Layer 10 of a small transformer language model trained on English Wikipedia (13 layers, counted from 0, width 64).
A neuron's activation on a vector x is GELU(gate . x) times (in . x), where the dot is the dot product.

Input weights of the MLP neurons that the questions are about. A number n stands for n times 0.0021.
n16 gate: -43 98 -28 -137 6 37 -18 44 -100 -70 5 -144 -168 -30 252 -144 110 153 96 -133 -160 -62 -97 -25 -12 210 -94 24 -39 130 -214 -233 72 -8 -68 63 -66 70 14 291 -94 84 -130 -151 -204 0 1 -32 240 31 236 102 164 29 -78 -128 -102 -16 53 128 -65 -105 -26 44
n19 gate: -136 82 6 -18 -72 -204 -12 199 -150 -88 5 188 -287 53 72 -186 -42 -36 47 -47 2 84 -111 -43 -16 140 71 -197 -127 -169 -201 -7 227 210 65 -106 94 12 -34 68 8 111 -50 169 -94 -6 -92 -108 -29 76 -116 -65 7 9 181 -122 -222 118 51 -7 -28 -150 -78 -49
n23 gate: 185 38 -93 -75 64 10 84 -45 67 18 47 -69 18 -56 27 55 138 -40 60 -8 -85 95 -86 109 327 -154 -141 -124 -152 -29 98 -64 126 -80 20 -15 -112 -143 -133 124 -296 -91 -35 86 -61 15 128 75 -178 -9 -16 106 -25 72 123 112 86 304 -116 -10 166 18 -109 111
n31 gate: -42 99 51 -58 -110 80 -32 47 -22 -5 38 -176 36 65 108 -196 -42 54 29 167 38 107 164 -43 32 -145 59 134 249 125 -9 -52 -8 37 -50 -26 -27 49 -232 158 61 -25 -66 69 -43 135 96 111 -10 75 -107 164 200 -16 -236 -37 10 -83 -167 -62 -111 -70 91 164
n43 gate: 76 32 -83 -117 -148 -134 -3 135 -48 125 174 -180 235 24 -28 -6 -54 -166 -133 -22 -99 -22 -89 23 87 -133 -153 -3 -4 -16 -180 181 31 58 -17 -83 -37 -120 73 -61 -97 99 -110 98 -61 223 -141 -45 -134 21 71 118 -49 2 -19 -121 -222 39 195 17 38 -106 -141 -11
n46 gate: -184 98 -50 -53 -17 -32 89 -153 122 -137 -177 -20 -23 -43 66 222 -47 71 146 -172 -63 70 -35 24 103 -33 -41 -155 -224 165 -2 -110 -72 -284 -323 22 145 -17 86 17 84 -59 -122 90 13 -172 -43 -105 -27 99 -26 -68 42 -60 66 45 102 10 -190 18 -267 -31 279 -124
n47 gate: -110 256 108 74 22 -164 227 -11 40 219 192 293 -83 -85 -65 -2 -10 -44 -7 -253 86 -120 3 -101 -34 166 -228 -117 -28 13 -97 79 191 -33 94 82 169 -92 -87 21 222 -97 146 72 106 49 12 292 173 246 -156 148 -154 -126 15 48 22 52 -73 -121 -79 -117 -55 209
n57 gate: 15 -100 -17 -169 258 -62 56 162 -190 -15 -23 152 -35 240 69 44 18 -57 -164 93 24 198 -348 97 67 -78 128 54 102 21 -67 -230 -107 18 -81 -171 144 85 -42 14 -55 -180 -42 -23 120 -52 -242 157 -5 46 24 113 190 63 -17 83 -179 -62 58 -73 -298 157 -38 202
n62 gate: 169 34 -127 -265 74 189 31 214 117 69 17 178 -102 -2 74 -35 -301 216 14 162 -25 216 172 -206 -237 167 -44 32 200 1 -96 -170 1 -147 -40 -71 99 -195 -216 -283 216 102 104 -91 184 73 187 70 -12 2 67 -4 20 -61 -48 -154 -18 -117 92 -116 -36 39 -209 187
n68 gate: 121 245 48 -64 28 66 -64 -230 49 77 -59 4 -102 -223 201 -62 35 -82 44 -63 0 44 279 13 -289 48 -244 67 -177 18 20 -200 126 -102 -39 0 103 -51 -24 -70 -81 41 -105 26 -270 115 -51 71 40 21 -62 -132 -8 -359 -11 121 92 -81 -54 -36 125 -67 -142 94
n77 gate: -57 -102 -158 -16 234 43 144 23 201 39 -73 -106 -207 -107 122 -108 53 -135 72 92 263 -55 10 -130 -66 -17 -122 -136 170 -30 -50 155 224 -255 79 66 103 47 223 104 -3 -59 111 2 -42 -146 158 -58 -61 -142 -36 -110 72 63 52 81 76 -70 -73 139 110 256 -119 -55
n85 gate: -26 62 127 121 -68 -167 -47 223 -65 -103 93 84 196 171 -181 -18 -147 23 -168 83 16 128 46 23 53 -78 -39 41 -128 17 143 -198 133 -61 126 29 166 164 -6 -120 47 -266 89 102 -185 90 136 41 29 113 -129 -70 59 -164 28 278 -109 -51 152 91 -189 -124 -102 -53
n99 gate: 63 -103 179 -93 16 142 94 -11 -45 13 53 138 -81 -151 -103 -94 -208 -100 31 50 232 -71 -255 -5 20 -85 -73 72 173 74 118 24 -3 4 195 -70 201 -194 46 -137 -127 74 23 45 12 -6 -5 96 -39 20 117 -1 -91 -229 298 -40 -37 45 -86 -67 -62 89 -133 59
n110 gate: -18 -29 -121 72 -29 -123 238 76 8 -143 62 165 125 -10 225 -61 -26 -30 -153 13 -13 -36 84 9 -37 -186 -93 -34 324 -99 -44 -151 70 -158 42 -38 8 26 157 207 203 137 132 -31 69 -156 143 199 158 7 -22 49 86 33 73 197 -20 250 -126 -83 130 -237 62 33
n125 gate: 14 70 35 -155 45 134 169 -23 -147 -79 -40 24 45 80 60 172 26 -4 -43 -56 196 137 -25 149 -286 -22 -122 -227 -137 -31 -141 -37 4 -47 -157 -4 -82 -42 -114 34 -47 139 -50 -154 -254 130 50 72 -44 26 -45 -162 49 3 109 21 -110 10 -35 98 15 -36 56 -184
n140 gate: -31 -153 -20 -146 73 92 117 26 14 -152 17 25 70 1 116 74 -246 45 -41 -36 8 51 -46 -40 5 -160 -1 -108 278 76 -190 -170 -303 118 66 -136 27 115 195 100 288 326 145 63 -38 -28 13 -13 -36 3 -12 -147 -107 -53 -19 -106 -74 -129 -85 -94 -71 -75 -9 -114
n156 gate: 50 32 134 87 -27 66 -53 41 16 228 -146 41 -98 -47 76 42 33 4 87 37 46 119 214 136 29 66 -198 97 19 37 101 -153 238 130 -123 102 7 -33 -34 52 -111 -53 -19 -77 68 43 -132 -72 -184 -68 -42 90 118 -393 -299 -270 -111 142 16 -108 33 -76 -104 -149
n158 gate: 86 121 63 33 60 165 54 154 105 -70 95 11 -25 -86 20 -186 -180 87 -38 184 -81 -62 -49 -223 48 42 80 66 -202 -13 150 111 46 141 30 -109 -152 -93 -200 -200 -143 -31 240 -134 27 -37 159 -36 19 79 63 -91 -168 -74 -32 -59 15 -82 -42 -127 -110 -173 -117 254
n160 gate: -71 -71 34 39 -313 134 109 -51 -65 -195 -79 168 -41 49 -195 -22 -264 68 178 165 9 -52 173 59 -127 260 -59 -299 352 -89 176 285 79 30 -9 -34 -16 -79 41 -42 68 72 -131 69 -43 -118 149 -231 -93 16 -173 -16 -59 -58 64 4 87 -7 92 45 -153 -95 -61 58
n161 gate: 36 83 -217 -55 59 -150 -68 -125 22 91 -182 17 -293 -86 113 -74 57 158 55 -64 4 -13 -127 190 -23 81 64 18 226 63 110 85 72 -21 -99 -127 10 -258 -57 163 4 -76 -55 -88 162 8 0 122 121 2 120 175 173 -121 267 25 -258 186 -121 -27 90 -63 -7 -59
n163 gate: -91 -72 188 -306 -136 45 166 226 -105 194 34 53 -3 -103 298 40 87 -79 85 -10 -137 58 118 -99 102 109 52 154 -44 -19 50 54 -76 -87 -182 57 344 -22 39 154 239 116 -108 35 -25 -25 55 0 120 228 -102 -59 -13 -105 -116 178 68 51 -85 -105 23 -201 -93 202
n167 gate: -241 -127 173 -59 2 231 -77 -6 137 38 65 25 13 7 106 322 35 -91 -34 12 24 34 -211 23 -191 92 193 -253 67 -62 -15 191 -247 -24 173 -25 38 56 46 -39 40 20 -64 207 88 -115 -59 -7 126 -55 -160 -31 92 143 -2 48 120 -40 -11 -57 99 171 -94 24
n175 gate: -122 -96 -40 -103 -207 -150 126 -25 48 24 146 -46 85 -143 -30 -64 36 70 141 -214 3 233 18 117 -75 178 -137 38 239 91 -159 51 -27 86 -108 -65 66 79 -180 15 184 -64 -65 -85 -35 112 104 -6 2 -111 -160 42 -71 -133 46 182 -59 -75 119 -32 93 149 -57 26
n179 gate: 45 120 -107 -47 -13 19 159 55 -12 -167 -53 33 -118 48 -46 43 -129 -227 127 10 48 -119 -68 -104 -19 -58 -128 154 166 92 65 10 167 358 -66 236 120 156 118 130 -103 -49 -158 24 80 -213 171 -182 -162 88 76 -36 169 -115 8 -125 36 -35 -204 25 -70 140 -33 134
n184 gate: 100 -15 140 -126 270 120 103 46 -151 73 -98 -97 -47 120 48 88 -89 -12 200 31 -158 34 96 -205 -189 108 45 42 72 136 46 49 63 192 -91 111 33 90 137 -19 13 118 174 108 -151 95 -63 68 145 141 71 18 46 10 27 -36 8 -221 -34 111 -97 -55 -91 -73
n189 gate: -224 -158 275 -113 -56 -84 -49 -84 81 -12 69 -109 -170 50 -169 23 73 -15 -11 153 -163 27 114 31 -91 61 -121 121 277 -24 88 139 -76 54 -142 -84 200 127 13 44 -137 -130 -106 -96 -169 -189 46 -96 146 7 -236 -114 138 -15 -5 158 152 74 35 -123 -132 114 -21 89
n16 in: 81 -71 123 -140 144 125 55 32 17 254 3 -39 35 8 52 -64 55 87 206 136 -114 178 46 135 -173 206 14 -124 -35 157 43 -87 145 -66 -94 -18 -65 -204 -123 -32 -89 315 -302 159 -61 59 -325 -40 291 -194 28 -6 -65 -30 -46 19 -46 119 -172 44 167 51 -134 -47
n19 in: -303 -95 56 48 149 94 -127 73 -28 -14 -37 -19 -14 -76 -43 -58 -33 -55 -36 -186 128 -176 -54 -19 -93 -4 -56 197 -61 91 -372 64 -107 156 -179 -116 154 1 -121 182 -97 -14 -216 40 58 -41 182 128 -74 -34 71 -57 -150 -289 135 -23 47 -59 -108 254 -110 28 -182 177
n23 in: -171 55 -18 -182 -149 -67 20 231 2 36 39 -63 103 199 37 -39 43 5 21 -44 -127 27 111 93 247 -68 -114 -48 -58 -2 -45 -152 112 117 198 38 206 -148 -53 223 -108 122 -158 -139 14 -197 195 85 -131 83 -41 21 -23 215 -57 -120 92 59 45 60 2 -90 64 176
n31 in: -50 120 118 53 -58 -23 107 157 5 -94 37 14 -137 -162 87 106 -65 -26 7 259 -89 -42 184 -161 -94 -136 -57 256 156 2 18 152 109 28 308 -6 56 -16 -219 -5 -15 142 -205 16 -60 325 149 198 -140 -15 -78 91 12 179 -55 -51 189 -143 -109 135 -149 29 -33 10
n43 in: 21 41 68 -57 -243 -12 -178 -21 -17 104 -47 200 47 9 23 -37 -85 -236 -231 -123 -38 159 2 -110 44 137 135 116 2 -6 -59 -22 130 -184 -125 10 -43 13 32 128 38 -57 -44 7 -82 68 -54 47 58 40 88 44 -64 -210 146 -50 64 -155 -96 -122 21 37 132 -134
n46 in: 65 -79 -121 -8 8 45 -129 -70 -90 16 70 -53 -57 -159 -64 16 -40 -227 -124 131 17 -23 -9 -21 -57 -67 103 28 259 -91 179 4 -104 192 -105 139 -161 -188 -46 -18 -16 80 51 -119 164 75 151 -286 -103 -21 -22 -265 14 234 93 -239 -132 -173 -74 286 19 28 -123 38
n47 in: 82 210 -85 -109 11 127 32 -57 -8 89 -207 -140 50 24 -45 -175 -331 58 142 52 80 -75 192 47 -7 145 -4 154 194 -244 263 -36 -146 -28 -19 -69 42 -310 -221 -95 -270 176 -183 183 250 -7 -217 126 -148 -25 274 104 -90 -49 13 -37 -17 204 95 27 -52 -107 138 116
n57 in: 9 -113 67 109 -105 -63 281 2 -105 218 219 103 134 -62 -250 208 -309 33 132 8 -8 -216 22 96 -69 284 141 18 -2 131 -29 143 105 -147 145 -164 2 177 -72 292 84 -63 4 90 69 8 42 58 106 -53 -72 99 52 -79 -50 30 115 -247 217 135 185 -99 -131 -14
n62 in: 109 83 -79 -72 131 -132 -2 161 -205 -62 124 33 -173 94 -105 -188 -101 -470 19 -411 -168 -269 -378 42 122 215 175 290 -133 164 -10 138 -67 -70 35 -62 -94 56 182 285 -5 16 -71 170 -148 84 -36 -18 28 259 24 -148 91 -117 125 6 76 -119 141 162 160 -38 -152 57
n68 in: -326 -237 -77 66 152 208 -161 59 53 -19 -301 -107 92 30 -98 25 110 22 111 -28 25 98 -18 -147 47 -31 122 122 -188 -210 261 11 90 67 76 25 121 -127 114 72 -69 139 210 161 79 68 206 -23 25 -11 -94 222 -97 -41 -233 47 45 -80 55 -1 -190 58 138 -3
n77 in: -23 36 261 17 -135 -294 63 213 -117 86 42 128 32 11 -59 -212 -99 -101 4 -38 151 -136 -70 142 -209 -43 49 123 65 127 61 292 -84 -20 -56 -134 -234 -101 98 -87 94 -105 35 34 -29 -56 81 149 90 38 89 -146 111 178 -181 -10 103 62 -113 7 334 188 77 110
n85 in: 13 3 69 -7 -114 -55 -114 -63 -5 122 -10 -9 -80 32 -109 96 -33 136 77 101 87 -44 57 22 -63 -78 166 -174 211 -100 -204 -7 72 70 -209 73 -158 -307 -287 150 -76 -64 127 -98 -5 135 94 -3 8 78 126 173 42 80 -117 -128 158 22 -315 12 72 -30 167 -6
n99 in: -81 -86 -19 159 43 -18 -117 -57 -1 71 -165 -42 -186 220 190 -63 0 -11 58 -42 -168 30 104 67 177 -11 -344 -223 -48 -280 -76 -143 -38 -67 -92 -113 -180 37 -53 114 -152 35 -250 -166 28 93 -235 18 -49 176 64 172 -11 -36 -22 45 82 -294 50 130 179 -18 43 49
n110 in: -109 26 -28 25 -108 49 -88 -162 -59 64 141 -186 -13 145 10 -132 37 49 155 17 42 13 32 -207 4 -158 -147 110 17 -106 -183 56 -173 -50 -6 -53 -225 -176 -119 -67 137 -201 53 -120 87 45 406 -33 75 -9 8 25 216 14 0 -11 -245 11 -184 137 107 -57 -157 266
n125 in: 26 129 35 -70 3 26 -157 -50 -157 120 -6 83 -26 -115 -5 195 -21 -161 -186 -302 68 67 174 304 -56 215 39 23 24 -7 80 -190 -14 38 32 291 -61 -48 25 72 -16 8 149 -14 -13 -4 123 130 -18 -106 -82 38 24 10 152 10 104 347 -3 -117 87 147 17 64
n140 in: 112 -24 41 86 -142 21 31 254 26 -116 -42 -86 111 113 64 -111 173 41 -106 125 20 71 -138 110 126 -79 79 12 -64 -23 48 -149 138 -134 -32 63 -3 -28 -149 19 -221 -181 -209 -14 87 32 -140 29 -151 133 23 148 17 -47 -318 -49 194 209 -100 -45 -38 -344 -171 -85
n156 in: 43 -16 67 -130 -116 -105 -76 -206 110 -225 -26 34 -132 108 186 154 -143 -54 -7 290 85 193 247 158 -121 -197 1 -47 102 32 -18 -18 -32 -257 228 155 85 27 150 -136 -173 42 2 42 -108 132 65 -51 -1 -103 -98 -56 -5 -61 166 -28 262 -17 60 20 -6 224 195 67
n158 in: -32 -82 -25 -58 84 91 -165 -93 105 126 -76 20 27 -110 -69 81 -257 281 -126 -67 -10 155 -86 -66 -43 317 11 -189 -66 -30 113 54 -97 140 16 -41 -67 -225 -99 -170 -104 107 -80 -53 109 -55 -118 92 -44 -21 -9 -140 -87 -265 -273 -64 -8 -37 29 -123 12 58 24 64
n160 in: 46 -6 139 -10 128 43 -23 81 -124 -11 22 165 40 270 16 20 -266 -86 -105 -72 364 -81 129 176 110 100 -285 2 174 111 164 -54 110 -65 -21 -121 -49 -48 -100 -39 -24 126 169 -126 86 -347 62 -46 155 269 -113 71 138 -61 108 153 62 178 -51 -76 19 -66 4 -151
n161 in: 78 189 -92 30 57 39 180 -12 -46 126 195 -11 66 68 131 34 14 -41 79 184 -90 -32 7 -28 -132 -286 -29 -59 93 -6 89 21 52 -211 62 -47 88 -56 -115 156 130 -5 -78 -218 6 50 83 -184 12 -41 37 -243 26 95 394 90 -116 65 -17 69 98 63 279 -35
n163 in: 250 62 -91 48 127 18 129 -92 -234 -208 7 -7 -121 186 -263 20 151 -125 -60 11 71 77 51 -256 141 -165 -232 116 244 -156 -88 -63 238 -353 22 -131 122 -108 90 -29 -10 -20 -10 72 87 -197 -236 -12 -100 14 -229 174 -129 205 -70 151 -76 -19 138 -12 -211 -116 426 -162
n167 in: -189 75 69 276 -52 -48 10 2 -65 174 -116 186 -76 -4 257 36 -40 111 75 35 -85 76 12 34 -109 -107 138 -113 -87 93 68 -207 -47 -11 124 -7 -77 -114 -125 161 -198 28 -99 95 12 -79 -86 19 -62 -33 -19 16 239 18 -44 209 -197 -58 17 33 124 -94 -75 228
n175 in: 65 42 98 -228 8 13 119 47 -91 107 103 29 403 -73 0 -46 -39 -17 -13 121 -10 223 209 123 -52 -7 -62 -116 176 139 -75 -151 179 -141 -13 76 94 -15 185 124 244 -91 212 142 -112 105 -91 106 -11 -53 16 226 -110 -96 75 -132 -125 -299 202 -160 55 34 -13 -274
n179 in: 249 36 -115 -122 -135 65 46 169 -14 -309 22 246 28 214 -74 156 76 -176 -74 36 -223 11 -95 -163 39 -187 -87 74 -299 86 -60 -106 19 48 -80 -8 21 228 97 44 56 74 66 -108 11 278 212 -204 143 169 144 -193 -47 212 108 -331 169 40 116 35 -263 -288 27 191
n184 in: 70 -119 35 125 -47 34 132 -130 70 -30 -124 5 -34 61 -162 -53 -5 275 -26 50 -218 5 -143 -84 11 3 -108 175 245 -16 8 118 -48 8 26 -173 79 310 104 224 22 54 -31 -42 -52 -48 -184 -185 62 184 -126 106 -145 -95 -147 11 28 -128 -7 162 -59 -57 105 -119
n189 in: -23 -100 -144 -124 111 113 -361 -98 -54 -11 100 211 26 43 -22 -121 25 37 1 -109 46 105 78 23 -132 12 -72 35 158 52 63 -70 327 11 -170 77 138 91 -32 0 122 9 -89 51 -52 23 -230 41 99 -15 67 43 114 -256 -18 134 19 5 112 -88 85 -179 -126 -75

Each question shows a token from some text and the vector x that enters the MLP there. A number n stands for n times 0.0059.

" Mon": -250 -58 -52 58 15 -147 -96 -16 -61 -322 90 -49 202 94 50 110 19 244 -156 -93 91 -148 110 -50 -133 -25 -50 62 -25 -196 -38 61 26 10 -275 -27 -102 17 48 8 98 51 108 195 31 66 -89 141 -89 119 77 -186 40 -38 113 -91 5 81 33 90 266 -71 64 4
Which neuron lights up most? n110

" after": -127 -58 -28 -141 5 -40 2 -238 105 64 116 41 -38 127 209 -99 66 196 28 -58 131 -196 7 -39 61 0 -97 184 -78 118 38 2 78 25 120 -237 135 -164 74 24 -157 0 -50 29 -139 82 -145 -93 -46 406 30 -14 -52 39 -53 -133 71 -73 -182 6 22 -68 -164 26
Which neuron lights up most? n99

"77": -91 -206 -27 30 -51 -7 -49 -284 74 -52 38 84 -77 -20 37 -8 79 249 107 -99 37 -99 296 18 145 14 104 168 9 49 10 -61 -20 -95 79 25 46 -136 109 45 43 6 -43 -148 -91 30 -84 -206 -55 -53 257 -10 -144 8 -55 -143 175 -133 -74 54 -19 76 123 21
The three highest activations, in order: n46, n156, n68

"rove": -73 -174 -111 -18 -105 -129 -65 -90 139 -68 221 112 -150 168 19 -94 -31 59 -15 243 89 -23 25 -33 -67 -24 232 14 -203 50 121 -27 14 -27 -95 8 -136 -44 35 -66 -282 -27 -197 16 90 -191 124 -92 -86 -30 228 76 0 142 -41 -121 -66 -68 -32 40 -165 -137 338 42
The three highest activations, in order: n46, n179, n158

".": 13 85 -101 -231 162 72 -9 -56 30 -134 -119 131 -67 100 142 101 113 226 -181 -27 129 -92 84 -72 156 75 -14 290 -42 81 48 -13 -5 -37 129 -32 -27 48 195 0 72 20 -56 63 -174 -63 -32 -274 -183 -29 27 -104 -115 146 -18 79 7 -52 101 3 -43 -102 -43 45
Which neuron lights up most? n163

"\n\n": 93 98 -67 -331 94 116 23 -102 149 35 5 124 -34 124 81 -21 230 209 -69 10 119 -180 30 -69 121 106 -31 246 -21 -42 29 46 137 -90 228 -17 116 -87 106 19 15 -21 -50 62 -62 126 -85 -247 -168 37 18 -28 40 120 195 -34 -90 -77 -21 34 55 -39 136 141
The two highest activations, in order: n161, n163

" one": -153 1 -36 -76 3 -34 53 -212 106 -22 129 -1 164 155 150 -29 -53 304 -170 -94 29 -212 33 69 -45 -31 -15 96 -85 -151 -70 2 -11 -157 0 -19 291 -64 -68 77 -74 50 1 -26 25 85 -113 77 -98 44 266 52 47 12 -139 82 -66 -116 4 -52 89 -62 31 -4
The most active neuron and its activation: n47, at about 1.6

" 1922": -145 -230 -29 17 -69 -12 -50 -239 195 -70 41 155 -78 6 83 48 183 172 109 -88 72 -93 229 -19 135 23 112 240 85 142 42 -170 67 -50 105 -9 82 -184 92 54 -65 20 13 -72 -8 0 -103 -182 -64 -46 226 -6 -154 -24 -95 -141 61 -50 51 35 69 152 145 -2
Which neuron lights up most? n156

"rs": -56 -46 -152 92 31 8 99 9 167 -224 114 -25 9 -88 104 194 78 53 -32 36 42 -235 -116 72 24 -114 -127 78 52 -106 -58 -82 46 -199 -194 -28 6 283 45 -193 15 96 -21 173 175 65 -43 -3 10 -1 270 89 -122 -88 -141 -195 -22 -209 -104 84 7 -117 224 -43
The most active neuron and its activation: n140, at about 2.7

" winner": -236 -66 -153 46 -4 58 48 -90 0 -166 27 -34 -44 -28 157 -20 113 298 -12 -31 5 -195 37 149 -47 5 18 159 -70 -141 -12 45 22 -64 2 -170 217 -17 45 -76 -114 56 -111 -31 0 36 -43 -1 -50 -31 279 8 -179 -35 -119 -18 -43 -190 -100 32 37 -133 34 108
The most active neuron and its activation: n68, at about 1.7

"yard": -123 -71 82 36 39 -56 -138 -142 -67 -206 261 143 109 239 59 -195 -68 274 32 -145 -4 -91 91 43 -77 9 192 48 41 42 18 117 -168 -94 -65 62 -88 32 119 105 -44 -3 93 7 11 175 -22 26 -22 2 123 -29 27 -35 -36 -165 -64 -88 -45 71 -31 25 -33 226
Which neuron lights up most? n163

"'": -234 22 -4 -59 -113 135 189 102 43 -95 39 12 66 136 179 -172 113 180 -331 -181 15 -11 129 -23 -44 34 125 -10 108 -152 -76 139 -38 66 -9 -89 -16 -50 26 24 -247 137 35 -31 73 -84 -184 -182 -65 61 255 77 115 35 -73 -49 -73 -21 -44 -200 -112 -111 100 -87
Which neuron lights up most? n140

",": -89 46 -32 -137 19 -45 42 -124 33 -6 87 52 -110 -9 138 -39 -60 223 -159 35 66 -243 -137 -99 144 84 -44 278 -104 52 35 42 71 -126 121 -122 139 -116 127 -67 -28 15 -29 165 -74 -84 -139 -280 -171 196 20 -48 -91 129 -100 -49 129 -65 -76 52 -81 52 51 -26
The most active neuron and its activation: n163, at about 2.1

" sp": 53 -15 35 -172 85 -137 -48 185 -69 -120 211 136 183 -23 81 137 186 72 -33 69 155 -180 -62 17 11 126 116 -93 -81 61 -23 131 -3 -57 82 6 -50 18 141 -68 -142 -54 -96 -68 -28 73 35 25 -274 1 145 134 113 86 81 -220 -186 -263 180 226 -69 -90 53 179
Which neuron lights up most? n57

" Lu": -260 29 -36 167 111 -116 -63 91 -43 -47 82 -125 29 53 26 52 -38 229 18 -25 198 1 81 -72 -152 -19 -114 -34 -136 -129 -100 149 109 109 -106 -116 -148 -17 74 -44 -156 -41 -62 -177 -166 85 -34 -3 -232 -136 124 -15 -23 195 109 -192 -83 17 -73 65 303 -25 -33 75
Which neuron lights up most? n19

" and": -73 13 21 -88 110 18 77 -236 -70 -47 210 95 36 98 -18 96 141 265 -126 71 -28 -238 -25 -98 156 -76 -53 236 -53 69 -33 -37 -35 74 136 -54 97 -70 195 -73 -83 17 42 -156 -128 -92 -153 -62 -38 11 68 24 -21 45 -139 82 56 2 39 100 177 -130 36 -101
Which neuron lights up most? n125

" cont": -146 -173 -184 35 -88 -68 -27 -30 28 -92 260 126 175 157 124 62 166 104 -41 16 -50 -231 -58 -10 -193 -146 102 -51 -172 -115 161 166 46 -25 -165 -16 66 -68 76 -97 -61 44 -17 -29 69 -70 161 -61 -193 93 280 -32 84 40 208 -35 -67 -63 -117 206 -81 -157 28 -60
Which neuron lights up most? n46

" split": -198 -45 127 84 12 -42 -235 -209 55 -130 201 -1 150 166 79 -68 181 193 81 -85 25 -76 173 69 -238 -86 169 -56 -98 -86 53 239 -8 -76 -122 44 12 -19 -43 -112 -145 121 29 39 177 92 17 -90 -59 -60 36 46 94 81 -34 -71 -250 -138 179 50 -57 -109 49 72
Which neuron lights up most? n167

"ous": -17 -4 -54 88 -36 -94 -64 57 -146 -161 -38 71 18 289 -99 -172 -45 289 -115 -59 112 -139 -66 -12 25 -12 78 -54 -90 -295 76 90 289 -180 117 -54 -55 -11 57 10 -119 40 -1 6 -197 -69 -89 39 -27 0 14 9 -41 51 10 106 54 34 -132 4 -29 -80 114 201
The three highest activations, in order: n160, n85, n23

" January": -42 -106 -12 145 -176 -90 -85 -147 35 6 114 117 -174 -3 146 -40 199 125 59 -24 98 -124 78 109 73 196 180 259 -11 63 23 51 101 -69 -89 44 64 -12 277 -142 -92 -107 -167 -36 -114 97 19 -175 -163 150 154 -51 -10 23 -24 -9 0 -187 -23 34 -29 162 75 -48
The three highest activations, in order: n156, n77, n46

" 24": 40 -151 -87 213 67 -155 40 -245 -7 -167 176 212 224 89 110 -94 -107 175 -16 -122 86 -189 117 15 -119 102 12 127 144 -39 -58 34 -62 33 76 -56 -51 -16 -87 41 -64 23 -17 103 -133 162 67 45 -199 122 116 -132 -73 192 2 -28 3 -274 61 -112 119 -15 -54 -8
Which neuron lights up most? n175

" the": 48 -54 66 -167 60 44 162 -39 104 -39 282 14 -6 40 -24 40 -76 309 -180 -133 88 -195 -8 112 31 -79 210 192 52 13 -133 83 86 -16 36 24 41 3 36 3 -4 -31 51 -71 4 -9 -127 10 -6 103 220 -44 92 122 19 17 -40 -29 -67 -12 29 -19 119 156
The most active neuron and its activation: n57, at about 2.2

" £": 109 21 -231 33 -62 107 -40 -118 -52 -142 140 -26 163 204 120 190 -258 138 -61 -60 40 -134 75 67 -81 122 -70 162 72 -80 -54 -136 58 -55 -68 -148 78 -140 194 -9 -257 67 -216 -48 86 159 -103 -16 -102 -51 115 -93 16 -6 -125 -39 26 -240 64 101 108 -5 -130 12
The most active neuron and its activation: n62, at about 2.3

" changed": -28 -63 37 -54 -218 -7 -169 -368 118 -33 191 148 0 -42 141 76 -38 209 -144 -76 97 -200 99 18 11 -144 41 35 -100 117 -55 -133 109 50 -39 -184 145 -122 -4 -80 -86 14 -224 29 22 31 -50 -254 -128 65 165 -17 10 0 -61 -4 -148 12 -9 -40 59 104 71 33
The most active neuron and its activation: n156, at about 1.1

" |": -154 -72 -140 112 25 119 60 -272 -11 -66 35 117 11 102 -25 60 -148 179 -201 80 74 -32 -37 -23 -102 92 187 381 -12 -25 -61 47 -67 75 -32 -9 -32 127 -40 4 44 58 116 17 -16 -13 -171 82 -152 -64 30 7 122 6 80 -92 -59 -162 61 54 0 -62 -47 -91
The most active neuron and its activation: n57, at about 3

" (": 49 -90 -69 210 141 89 -28 65 51 -24 276 52 36 205 72 -52 -124 104 -151 -40 27 -375 63 -215 79 45 76 97 -26 21 12 20 110 -8 -95 -88 -51 30 57 -89 -50 98 39 36 43 310 -87 94 -2 -171 113 -8 -114 2 242 -47 -26 -105 87 -189 77 -24 -282 -108
Which neuron lights up most? n62

"ling": -121 -34 71 43 84 84 -212 -23 7 -26 67 -94 45 23 -1 -27 116 398 10 -67 47 -200 149 -53 -80 -31 -29 128 -75 -36 54 -6 94 -20 22 -66 -133 64 141 -86 -16 1 19 -2 -170 2 22 -16 33 -82 113 61 -40 -101 -78 -97 46 -43 41 -57 20 96 116 91
The most active neuron and its activation: n68, at about 2.7

" following": -131 55 -71 -117 19 37 42 -391 132 13 119 -26 -70 170 52 -140 -4 274 -129 0 64 -99 86 73 23 -6 45 110 5 54 38 17 30 -66 80 -139 130 -87 78 -104 -144 52 -100 -55 -149 11 -87 -142 11 241 135 -108 -144 -53 -13 -70 14 -132 -113 17 -76 -101 68 -24
The three highest activations, in order: n158, n99, n189

" at": -91 90 120 -57 1 93 -85 -189 -10 -43 91 -9 74 224 243 35 -97 109 -155 -37 149 -104 73 -43 59 101 233 132 -146 52 60 50 -66 -87 96 1 38 -278 -13 -212 -113 32 -227 163 3 40 -84 134 19 26 148 88 150 35 122 -192 -127 -56 -189 -39 46 -67 101 159
The two highest activations, in order: n167, n158

" number": -60 -37 194 42 -105 11 -188 -166 -200 -73 52 114 44 64 166 7 -50 223 -112 -64 159 -238 26 10 -89 90 -17 105 -96 -43 -42 -73 -19 -176 -36 -25 32 -113 -45 -79 -152 -37 -245 -61 89 40 -137 175 -74 5 194 124 94 -26 -177 -67 -185 -171 18 3 75 -35 74 164
Which neuron lights up most? n57

"0": -178 109 104 245 97 -37 -106 -121 -2 -184 148 32 69 220 168 -63 -69 150 -133 44 63 -153 85 126 58 -73 75 38 -39 -60 -58 78 -62 -93 144 256 84 93 -59 22 -102 -52 80 -50 -67 169 -186 -204 50 -27 24 -153 -52 129 -116 -219 34 -146 19 -203 -82 -13 -197 -192
The most active neuron and its activation: n140, at about 0.71

"⁄": 159 -158 150 211 56 61 61 -38 51 -151 66 -122 59 254 265 58 -95 26 -26 -144 171 -10 279 -24 68 240 75 106 139 -111 -4 100 23 10 -38 78 -240 42 -38 -104 -62 191 -140 -25 -47 335 -23 -180 -65 32 21 131 19 -25 -34 51 29 -26 54 -73 114 76 -84 104
Which neuron lights up most? n160

"an": -105 -40 -34 22 -13 24 -39 -105 58 -28 78 -129 32 49 -61 -28 17 369 61 -30 35 -104 150 110 17 -45 111 184 -24 -157 107 27 70 -73 -59 -72 -24 46 65 -21 76 -110 37 -80 -243 -56 -37 -47 13 -90 204 -21 -163 -43 -79 -109 -98 -63 -63 -38 26 -45 116 21
Which neuron lights up most? n62

"=": 168 -75 44 -209 21 113 -113 28 112 77 35 171 3 324 -3 -105 115 202 -15 -10 221 43 -26 12 177 74 61 170 174 -97 72 167 153 33 69 -75 -13 -19 52 -29 40 -103 -37 129 -75 28 -7 -83 -178 -5 100 -166 60 32 222 220 59 -28 -87 16 -100 -186 -23 89
Which neuron lights up most? n160